Layer 12 of a small transformer language model trained on English Wikipedia (20 layers, counted from 0, width 128). Numbers have three digits each and are written without spaces.
Take only the direct path to the model's output, skipping the later layers: a vector added to the residual stream pushes a token's score in proportion to its dot product with that token's output vector.

Output vectors of the tokens that the questions are about. A number n stands for (n - 500) times 0.0027.
" Richard": 560411484571592526478517423486551526513488557575456464378587479527655494371565617395489518513428460514462387479626442430609559490455415452380404589555359481572558580509412666578435440471489454533423518521541450517441529442430422553376631435518561428503641534377461528600452600682486518547519529486402372573347497473539585607508463495442427489520478519431552464459559478538560686527370
" generation": 440493687789590507647524694537513541639473417491512620411417415438572491515775618574453536501510322421487543345523611416375532493420463562499234497494232396636602504537666497402259597639431314572448402371564342618569459388478405371448557373387467336626858337422388485497644408695541243550294571667394442384612463686605550694449412438672603281504448407513522555357551453588569583755444
"oon": 546400712668523587674560607503710744438651426538463785461738509545562331481470557405493477531390477370407199538542508572424517508414302535529332514480430623597471361649439539603217474587548352708519656556598332692364665573528571526462325528318434506444634660424580584483480421518718326635220501419573169483259461616452353676461315529251536613484442426458610482353544327521680400468604
" Argent": 574434474584508602548515625455544524535559359575604449540419547418631452462720522396502469447566499702403415495516278411502578596392522406401420437614357480592597252516433494579491359564588549564353585337633460640351630266452415669582446487463417363492559423557430399613727665515496413393472464570373350609434445555540499604473511436619360551409396507572528461353684452536576472839556
" couple": 633295651583485506555580506721554607582428350455484483578610482455623527596727642341332473663442520464434324354528519289539628558451420604566275521515277656726698478382539470634245451656368692563283403509701487840532573506397323298570609484433534337502586334411392488490549491341645230658446539501326403677675407538544536644402378513562506402450434463461476509385533364600570467544515
" Quebec": 382376450678470513427530585520469595498728332549554554418531407504661414503600422355500599509528396725478463436602393364471577734454423240342428515680352550534654367615381486620430414529582446576496504308468333756428525352630564530486589455426525340574541304468360533478702514507692471648467520528451567618444359406422669616380407434665630453388446432559636522554624433539509497468430
"ell": 768545373637645399405423466447459495486521574475367425471582381670651530539720649311438479402514624475308422498649514418248395538621467516560513377484492544588426554639461562636502536495341637674458427478374580310315474378525414582308274488546535532548584380414550505471368584419685364559528470519502448518424566402430464642393378411654524593241367579589575688574562523761472598597618
"inity": 857540534672572413354723347618539517624771380376535540457534262381559478387560699273444463284199232579433643447580520633609562278489413420279310626692384291567575259602459531210343401420441547778409523415553417686407422466563528747498569343590367422581512617212591550407728669780645243651497732685233245625647249551583712641404316599404509445587549560485508731402605412401430671564460
"org": 658551560624384480494459681681490734484364421334687459419698422512463442443542603514359554463611361505587480560549505284494433592356694573259227525511331616671515580501278655711546352626732410751468584326429444529476598292639328698348561370270539493550509411326292486265480432614780401804338445570535543494518419574475626528166580438712514386452493497543485559428605415513399631640377
"present": 704625527544456361430296746579581580639521407519494617297589575446795400551362536363301546587486341437481490402529602536779676469277480544454474456602579529648500331419370526336321494644380403712309563403579289540375470617698232329586547307603427444598577375451465377538445388558493373531415634542451511466572628474567466594348576466596646359460319463654659460569528384732497645547611
"wood": 458456653570516532609544596584372391496667474304394502707709542753673441420607715523379452548381485647326570386602561558599741640493390359432481480545325766527296534613343531473240515410643589631391559489456421500429423376544377611454687396442593456511639481337607525582658412612415261320583422490470496396420539473457682500364513426512267590408442575518644408448468419511645408582257
"aceae": 533371650783464446408336819545377613687669318381505600333625651512757502267750732548347606489440139733426576417699692484517605353479362194153542587520201544721740291535507553546331408539369686834437432329522644722527406358698111292607560239405571459825384368452296498534471448646739233586431758499318166476345138475797532488446631348913571587302306693562551747213462475596515503648358
"ong": 349493618772561446607637675531590578457525389346596570671655571442617456419626519407501398501540426449334296505575465455545515690556350434642411656602571431322601623567396459504512517349465467653522811479394339457392563405583364629504465511435390547710511572380462368586484484559488319485309580457363299552607588516468518642443492493367620455478494526499446507537507388345588392416501
"}{": 401331476614561560741437493573465377540540504395536607396497653460422357520751726493379564526539370646371579388681526447634523699412493465349521590440252445517468544631595648581028300420427510724427560327620392621349539283384378390506615470480368451497660453419478366499531462501607253587429644559317387573533482779735629534268338606486603666672336466448587744536539464508624448468461
" Hollywood": 570598492480559461452428502617361491619573370449495582436636505607696448430776681382435588473715536713460459292617380518518482591363443424570366629532312681700424446655361374514428417407587608562261674427527334570524544384532512680381597434432496376491633429424372610472531484580664374595544634582360372355538412581426474754438440513533448370501397439359724426516415385529564352694314
"urches": 579465587702611697581482592412436602510417217278566644251423637469436494395698616463374631371465250411245445513572573428820430580478511320136352666711234519752681302362457540478503282528662723780407592542747367635465634417657420680355561405364383395702823317358491363331512416936561350516426676496487482547606524474512610478387416346562529450288245750453604722191478472763548545595295
" Welsh": 562332455636564542723684514529493596519502421535376482447582368513630555341604627521384502502390449590463315647541508447534598642532453438283319631554472552538577499590403606470323311539515524566402421281640435584555569425452426572600513240402548364560581401382384533421514545615533387394573427570498492508239453519441725623526601547453542409471478691434636555462472450599519622504422
"é": 595382492522394586444538612462592445391597469582616434547334365465404563639531562357543522382512623594462386613566497464422380665318515430426461317547576634364677555462486537599445446466734417646535376396438391586538513572445611510512456402454534555493634552484464622532624621327453315508565516480398379541546387519447502513431454448548429480333469601429530486536641510541584630601461
" roll": 573317412633455531526529355511421441566428432443585587482584466327603448451552574576431556408569433638411480549530496522433519532425411516429118562519449452476660525612465572692471558678485455563503622567508409595438508378400533404414486606380491364673619345354496542428582548726599228596568546570401334386302468599498511616331478503619616500486539656745676528347444493517534550427463
"French": 477566544713505704542601466421555628477646567592387707321532460368597471521732427436292608556508376761410255318521356340587615779395350365323429438754463447515591419470418420579425410588653581762350518319573362753470523283338635654487564313469398417546665500526358488531697517643453299460484603423412499647366457421566490654308444590553538468287400490571576494471609497649462462592365
"æ": 778438441676634681511642676414442627502476395395440426315604358327390516478620482420453396592455383532373552687606545563604562529429448580262389543454545663685526482532448654652403301456605590717338509394573355709503428542463372440597380365282379478567628478353507412449623453463583235650571630433255385571546690603476544653376436463695675300334383563518576486412476442356667648526499
"arliament": 474442642653562532735557406686487635503517399483490483312454699312794734536449689473413476483441345379458243234626453292635510699512316408088324642820377717829610560559425675399276311594518503806231360505765333555504574343507510657566418355425557413663724214459530599495648381610764432615337588511397334346553390594498464637518200431352608448429309562674391371487586409603656679520314
"à": 508513457624458535551613601624417573457609496390459359546535613495513335589518546435440457549483588606430600481617420520563527706305452536345464556495448477472655249354492360595447368529731605745572511412480293664492543343412568458537563393622540496569595347535335515531518341439567287708382605472357270548475556566430374721446284435801405504385500444608680579429598451365439590557522
"wich": 477450464672583569764375701573388564649572350448420361233587392304783514606635635289210440371417321557263474373505522517617617662527493474485612677749367728594462448718247389626549451619725601743495541360454273660369451223596303552524574396351399409360702248282614498466641657554507232426594543439522498478553482573478646361357514670505551422473470763559560610605382416789368443601157
"sex": 444339327709374733536487703900405771631522426651566494556565323552772581452476627369290636441247314664323473306624472559646531627422369477335504494660310705925555327435394710352249535565636359739397403248464306838335490274448426621427575396476410431745439339683440556393758565680393236484216655574374411289539529523582753471332580678572542482370245494376615450599243360665592513778421
"book": 648467440454382605758415636401306725690518582493551401458442485477706378381714754482212484416527281662418562572663511463627639527697377744275252479560388489556620398559564460682236649451390279740243679377485197524508626594688377537330624322457580444461456340397511552631472372672665307615419683525646416494607400479550415511358625395683281366478264422577495580318434537552548703486548
" guitar": 614380461575649512558613656536548394628459444552387426454720442445558448470611618511286540607547415732453459425580360633598512626409536556565344440438171574619601500450531580597310485500634574566393528504488320607340671423445189415500646458451533382621599416553459484338507605743584324570489609546444423589368464629436313653459427376612623581483512400506500457298409421457498497525479
" Maine": 592439506529486614440533517550393578583617270392546570366500544527588394487553497408490513456544430604491477550572537454509615493452367323404418468614426684670604381604441614599300428582437567597533561422424629641394579412436470565477504455426426351501511339437399443489563353544595484526402565513538445570440372487407605688469472477594568575458436582460640636476485403599465650506393
"istance": 336323653628612626439589484538668465448530367484382710341706613331561378401649571473631470434420357545452341436412076463367492700397525520492250587664462606694764479554501741478323388813739597787399426510417431575264489267316586586839759434411418396530716334348375461448726841560599331771205716577352408572512368472525496527456379522492692425449583680334413319285391380602525590483443
"don": 489467640473739617481629582582570710631546427405356642451774551470747497380591557324415586439360433477424497182628537559505571895510270389472356442559406535696672449695257807554536510649606591701407277295486621357490497425467385667479556172684394489691526413409506240490461567745549350480420398529346262339828386557579607542281457582552515398457177323622541525428425472472599374579356

Output weights of attention head 2. The head adds the sum of these rows, row i times number i of z. A number n stands for (n - 500) times 0.00073.
o0: 451718478244649586758430539700510495542080589440431305682460695487486566377387477634256540533274383459444347603455773713429543554571458489524498624399572658484540607365312602450369298801473508514474392485570439576344661448677430629626516617626443669568516469421534426211545360472545368529512466365513585641532322508615571448553420724460534570552454469553417386673196373278697456350628
o1: 453486567387392238394669610657613532410604328473548517646485720450389341688425274480556609601646579665553481541613313590575380605370658387626540440431268536572510493475797299448426475556337435485523529538337445575452676491466581318507649452745287362454349461472347312289378612533435515623467436396463335631587423722549424677545301118814586605612612316585661532552762408555494437351663
o2: 635466485466455405631517487643407552589473333527564332700581677570743570307502744494394521554483611621610653166459430555371383565424559146517494506405521414520438506487632489435513321494614552566519470543473353429589514430287584609340649346701648387427364610650692692478513573579295505389431514401551288613529458508615499335740327509337344540570410540502398737577564593487483264414537
o3: 505558221422364552613651440634588288358548398463499439750645432556474374648450394200612588773675573490588496450372516507421448591467508559490320433623430683326604533572545545439510409608657290548516493347586462464309422434591465495617440578311433600453632538507594463310391557454484670495453430580444518539476539437514628559488756398471762406580542559325628532394299525501465504372609
o4: 449302359635458598364510390461406406603688624520512576390556437763448355290430605374388512654565482292419316630404522550480257412557389521567442593334496696465336551613458654629660563306399459484661527491511611634418463540575361417523783498275762332529582867454500475709576579621578393447400382477532407616546482463370568515481629281492522473534410418351715522618374602523509748388394
o5: 644495694368313330433569692464591371445465185643685562704253640557369498633690525584669567395732584614415570762576299297418326437500566407565703326469571435391259339483431217605539497450614493457481478668134495571577616635268548505508465473546400545552425395772382528663663710440597470590338483647589441699543351458421433411527462420796321708394462453483271499430782227472428453653463
o6: 372484507482667370327528665553714629681531491380465683496539419688430375495435476606491416444525495494424473653514576444426289461533336452665325523519268403386718611489566473487383393437356428509518616697733461526485548453577316605577426507390338474526476478528433685525516347391516457621465451701613449336620644423419396537459598572412599578356416627540544482683335648260544412437767
o7: 656687726354463390453271539509470740569490299291206585588540597458450358419243492490644721424444364504487885514484424534236437346611634476760761490331668371622439431515654183107408523682384434461505749758392383445537450524609487652400615673680470389623437539438447530570380430717628475593283689462490315626490528634541392453422605399380465477677175477656480746641364348526581386433623
o8: 485469597346327597471457697433450378556483591663647524376406382516347424550571641428407437511495455481418737596474319427420302494436453731495588600584465480464493416445474589448432353308566657618599460499462453528570418545494443498482242570529702670596328461624416396650578568329460501804459532375212719637547485492493334630318568548579488449404628607438455441333684511400482626785556
o9: 694567524374331515667557599388462654568471455591531337482599594435200605388502532482651644408434660618491497433409474419407327522442448475375632440587592472409574304813708401454469122713672415689620492433428493509662157556562615477561538483365576653614493493749421576439663492448583363308593370492424322650709477604364442284391554558470410361444446487521420616552501463391632498596360
o10: 741556334331478485521529414526455457602573484547624432458559599491589465470653523620529423583561315454529430496461509416384363405467632292299502286243502391526447685467342603572489448503361594303518456427389734475436337632521564476404631322656439717477346469460644603674460546585501777401502411591350643594292491382441659702525509365483405692591468501536424710580642569537445543711314
o11: 653507396475403758580592428562679343471644251514608581568384424531452457473435554643558548602665464616455746544540290750314434614629346406506442415551546539577408374507454449639335384141631272539553562670425513623593371800311342472425879502456569450547529487488476375601531401397494395379440622586534477530437606316398498468365433356404518552375507594480489553512480365499702572462652
o12: 540630576654350563369603555605434470463650707383441479404280506555472399312631368566672517560503545402448444586549376743458332668444584515461446497396489374553540420576574700705482135416351405530582514454526634583571490474419662326619534412569564548613559400481689235444439412469605441341352269528313533556507505473459619646435340392722492369372372520618469714438796616660552340523563
o13: 353489414549425743513596517478449375387629560501496653544361420501667512581276362342517565704613651566388611421395505245642483747342474295655599441977475605486496304627613421491578502418570553569492443370822482543410361434394628390480615551521514657417409627388489373660557659593428542337652460512352413471594362516408684380496422254355685303306517545386527658627619477333593289498527
o14: 580439329370470453487413570599518587598648418463335483371522580581604439488556573368490529462525632475367528354365674563467525573565564392616413316639333542538374545583417526375650760389467279551507490393279703367342339433491599589679620429427473305526506719342454614577529490397383761658518478453603478454310419560609577599619507455465503608477508555351622603311483630488535682483401
o15: 390487474517571378524534328464612508544317602482461450654464424612618483532265473392298294709481511487492406484397543583473782433506477612582483881577564520377473415892707442573304353418544467448731601617508493388608366305703552526406446411396477431372449523593515703647586471554416240499811251277491340460381610416367506505615442686454385340512521600584743489492436539406540460600615
o16: 434461428483351302573526579682509364507731439554292331532600634482545611598562411409776560659740557706400369503597488516467488719401634398372247393723420441424440437431540593682319541435468396479300364362536457774304425330635513485602573406523664615621433406494278329362543700497480605397263479528525232473625453642353595721561545450361625517573414436343552701680528390369601478593595
o17: 523497591505498419415523609546560724548612323540516610558389460330666525540426707332551437606360471436544322442695550391469615449453479372387369374540653717276415529515610305609568523517447445546489438576436433530477531669536544649485422398491552674484478501516552602470507573547413495428418577533457558626673593437419374542455433395482360612551333348623332663432713350605377471375506
o18: 487626302293511667461487496515607355649436531374444370527563481500420292491595408622436691494521456347441482552298364702427554469497496351325435611580611577670436540659608788562386527623344766368526431405608514368344704452398428694486526431552392528498579478215568245363470633536303583474571536556573416429411471732492605621552481533527476495543543430507408577452359792552530534662444
o19: 675488464549512544560425527375417559499219354490554439657474450453346599533368427619448540433402439639512595604509359581384576384577363557487578660443729449618430364535504627381348530360470534670605513407580589501384473461538374448517309775531494366581533234549601550591577411513316420478490453301618528754462439582552579521443481484536510561662580648613398134486434469402826638512488
o20: 469559704239535252518478467554561446273391388605524485459523540201649656595563476529377418486634455690690339596349423541612366556255488710642496525435667483422552424373523462481417557743306421371560407483656249286530429546486762715522448474579271666542597644616259630589549598279486524515597600618551586435596659567443554603627428577507317455651372377457227554449531252540456498698412
o21: 430454574456631371559360506660528621550578339330552512652596517587665216463490679439534505595529524509436700431434653447156607247437450474715607482504556511495377622618492443418398877411228179476380646561375496451673248300517254604438707373477632573608688641507622554531569323753574595527620695563644326371305393473720494476593422524416253683633523337302617485445392308473328506543508
o22: 755545348606410542639561367535573537608656498585385468480483560586417522382427449379362481588555288325583751456422670459318501513413361342565465251572395495478577454572653381458431502350356430522643357393637475660536595457529643481637792522451359407402664568276615314519534319590381567525243548350568368614567576398609645570761429314412474428290404548656422762578552592630628476551608
o23: 634513672553444699484412570300373435513338521684572441499478429483572518497487495489469445377351596237554395509510435592624232392683624792497544638538382383650395362317473714512521564557631640525628700318429200540390281486730389340565525306619662505657625438587435517525642631626486618559707387390542694528448278571594395206500483460396406608398368480447584366444332614671504632340457
o24: 684426514476407581602889403388508431379193600494358430543618361310410434402557473493511540460462560616566717639530567488251473334568461645484601478412558553719538546562455647595602424335407656307331572262370466755450415483581213530516435431503665720461458590377607384574558400604470593550444637612442643549319407543670459539413493398529451786797302305628464505319699565470401364342581
o25: 598594747474716251866320594567564591408509499484528366604487641696399524521502560523611188468410581497455572295493558350415718530432380598486702494599522376398515605281330413353401392664574485492519376581428414438725630573442610793568281339600360734370368415494410753559396505253479397549442786409476357459575710427784448582456485656682208461387527440411393402591453485345216421809567
o26: 512735488588248593365524422555443464556490526478559490774455498611564434511419615355351709563477374652485729365616461568454512553572569355686635379592447451418604443589617323524482491415565318517403628611382553636512514518523513502312661620596573485591589479598294602540523481646542422421460578494527490427398412498453398479229319308368465568614667283568524321489366493369548601482476
o27: 479571618499410370399392439535358482484295547658449655591617512517465418479537367389418396655492504636668500610560339452400351659192578556621504568611752507565495503575704436350539481732608426638421624598612541335797457610433675511608393425601510508443636684569574389336540651346534265440435438344305438440272586203627376596506357559608334380616339594483375493305596328610618396728559
o28: 471318463433648404524494226553472568476343477332398520633390446516684387350454642279567425383493430442578448416638790596443481496367479426625475576396591616607585555553419614303288554513222549490470508653471149466491443699658604624648652662613432539589479420428603706358452617646575536481344489485675438447692708382505446549546542469249437426702572535517507407785293432583578440475316
o29: 524541549526341507394522629457644285671386569566452355445325596708393349496515406487625596629417521553334514422629586462545251467497599481530461343398602389410593278504469421595475531422491362524548395501337446447361500574558351343464537672477411439543348611698488541476580550517487514703445444468565381513522354528673661631401556492522420678615627307446482561601579923468532536578481
o30: 548452451533538457584397477582538629583444401455530613395530387475613502474468608633571524604290694452466630578368636577422419572489555494510548435734700406233561561345564606402492396354565325606461388707509536437635683489480548637426503602438447468456565425446240416626419369382476532463523438479593347467540520484529545459447531547673369433587461405507420620601741439469438410398420
o31: 456569552650417470396430594494502849506296578434580562552279557406032302490225502614265577402413353625451616523440609522462557437583511635549498395545703318269790245463603556446529700622397468471577641568473597377409399451465446456499411628374175753541394574744541481551514506472472332507525548393536628557778362738579562328427410765635611518389385531665474444412572497167413682498835

Each question shows a token from some text and the vector z that the head gathered there. A number n stands for (n - 500) times 0.0049.

" 2021": 523569476585503574560500495477468530519494471515545549533498539570498421498541436488558523466541
Which two tokens does it push up most, strongest first? "ong", "oon"

"je": 485453405425514532412505559497492468563372371558410518503531453528410572631541501610490542441573
Which of these tokens does it push down most? " Quebec"

"iversity": 563463437509533576483493485510508493488463530369501524481464446489468515526555448413513531485468
Which of these tokens does it push up most? "org"

"ural": 495491449535524489494489432471532572492472516454496503501517532535565443532476515472508491499522
Which of these tokens does it push up most? " Maine"

"==": 488454443524502489472523548397569519543463520449481525532505542473547435540563454546489531537495
Which of these tokens does it push up most? "ell"

"\n": 473505486526519496521525525468571491545463540481416490485511473482539457476514429482475594526508
Which of these tokens does it push up most? "ell"

" Can": 578536544553536449483521444466603488555505569507534473589437465518609475508515458477478557496522
Which of these tokens does it push down most? "é"

"ular": 546597560539585497492448443489598517586538546459575472536405470552591506517486522479443537537540
Which of these tokens does it push up most? "}{"

" during": 497445444552486490498467516444574533594504530503502514578505533456556430528550413501472498571515
Which of these tokens does it push up most? "æ"

" ===": 495511449526521490478490424462525570492471508452491501509514524542548441562448532470513502491506
Which of these tokens does it push up most? " Maine"

" \"": 545549465514516484527532442419486526486467516499549463528534514555514456520465490473529488439501
Which of these tokens does it push up most? " guitar"

"al": 452616463569533565546558467412488539542501483508552538468480522589523422543522485503557517445510
Which of these tokens does it push down most? "wich"

" c": 589497564510588413458494462470615482538457539445486488597384410449600532429515454473463558493493
Which two tokens does it push up most, strongest first? "don", "urches"

" Saint": 376490469430420612424507496441513536539547416521445529516408662473541463469532492663414502476448
Which of these tokens does it push down most? "sex"

" d": 577471460550490572484492483540530501529530515422544533485415500455492503498597456432509533474476
Which of these tokens does it push up most? "é"

"ality": 570465457553526546487456490522524512531519512458552520482430482475491518484587422405517509464470
Which of these tokens does it push down most? " roll"

" movement": 493498445456545512539548503420505516504422497467462513486485507561531487559516484448523542521508
Which of these tokens does it push up most? "book"

"one": 479496435515514485484489415500506574522507521495545499509496554547576434519484500473517472506528
Which two tokens does it push up most, strongest first? " Maine", " generation"

"in": 495477472483557434538511443456505538537468561502519497556518538602610445582448486440567528542556
Which of these tokens does it push up most? "inity"

" (": 499502439487480433388352482488504530422569414474502554566476465509436594456546504304552481422472
Which two tokens does it push up most, strongest first? "wich", "arliament"

"ado": 465594546491470619472528473518550549578493539412611499516530565467574442521481467498504574532506
Which of these tokens does it push up most? " Argent"

" study": 477410415394606567595554553453527481553369437482389551450443437570494473601588447436543593567568
Which of these tokens does it push up most? "book"

"d": 472476442491509474471471466461500554534478503470524496576511569489575427557497497488510474519530
Which of these tokens does it push up most? "æ"

"b": 490540464534503478501479460534531554532510509483582505585553546501613407586470529452473512527598
Which of these tokens does it push up most? "}{"

"ects": 496446469448522572461464502516579520557527492462520533478471501517542508534480448472476529455528
Which of these tokens does it push up most? "aceae"

" alongside": 464562419562517537521532476466473519505536515493552495476462571571530465504464482504540484494506
Which of these tokens does it push down most? "wich"

" a": 445617430555550522591491507356473543522506571522539491551472585566519423500414473505513482531450
Which of these tokens does it push down most? "wich"

" n": 482464416451487575485481510512503492465512480487475484464563537500471510501488475482481532466562
Which of these tokens does it push down most? "don"

" Review": 440428518521650495490392463384594570477455571465495449437539399570536479458533479422554541500364
Which two tokens does it push up most, strongest first? "wood", " Richard"

" the": 464587535489474583485532479485515547556483528424601491525534576481567444518468462505516551521497
Which of these tokens does it push up most? " Argent"

" ": 453531461462531511451430508509559520559526458489467481550483514375588498489416540541442496471467
Which of these tokens does it push up most? "French"

"His": 576621475514521598537442535392486519560433439539552511483546561483499455477519416541566494413408
Which of these tokens does it push up most? " couple"

"n": 488497436541493448555455448443474555515517529503550519541522546524537412523479493468479480552567
Which of these tokens does it push down most? "aceae"

"-": 530444373509543469449403531459538499500462534469558526483443498424424526432527447400462520527404
Which of these tokens does it push down most? "inity"

" E": 489508453551533495504452456456468549544537510504501497518492510521553434475466483506458487486487
Which of these tokens does it push up most? " Quebec"

" for": 504516438554536508513470464460497518551538503492502482508496494536549448485471466519454516487473
Which of these tokens does it push down most? "book"

" m": 503470440482488504472502478461529483494505497435514487482491524517519493506499468489516543477528
Which of these tokens does it push up most? "present"

"gen": 469507443497552470546480484456488502529489532449532520539434567518583443529477470475462501489501
Which two tokens does it push up most, strongest first? " generation", " Maine"

"/": 475527496575520500504495498442490564534619480512592548526403447472479476436446566503472510442411
Which of these tokens does it push down most? "book"

" started": 538532429445528446559535451353512556526381482406484470517517491521460507604451510444553508497420
Which of these tokens does it push up most? " guitar"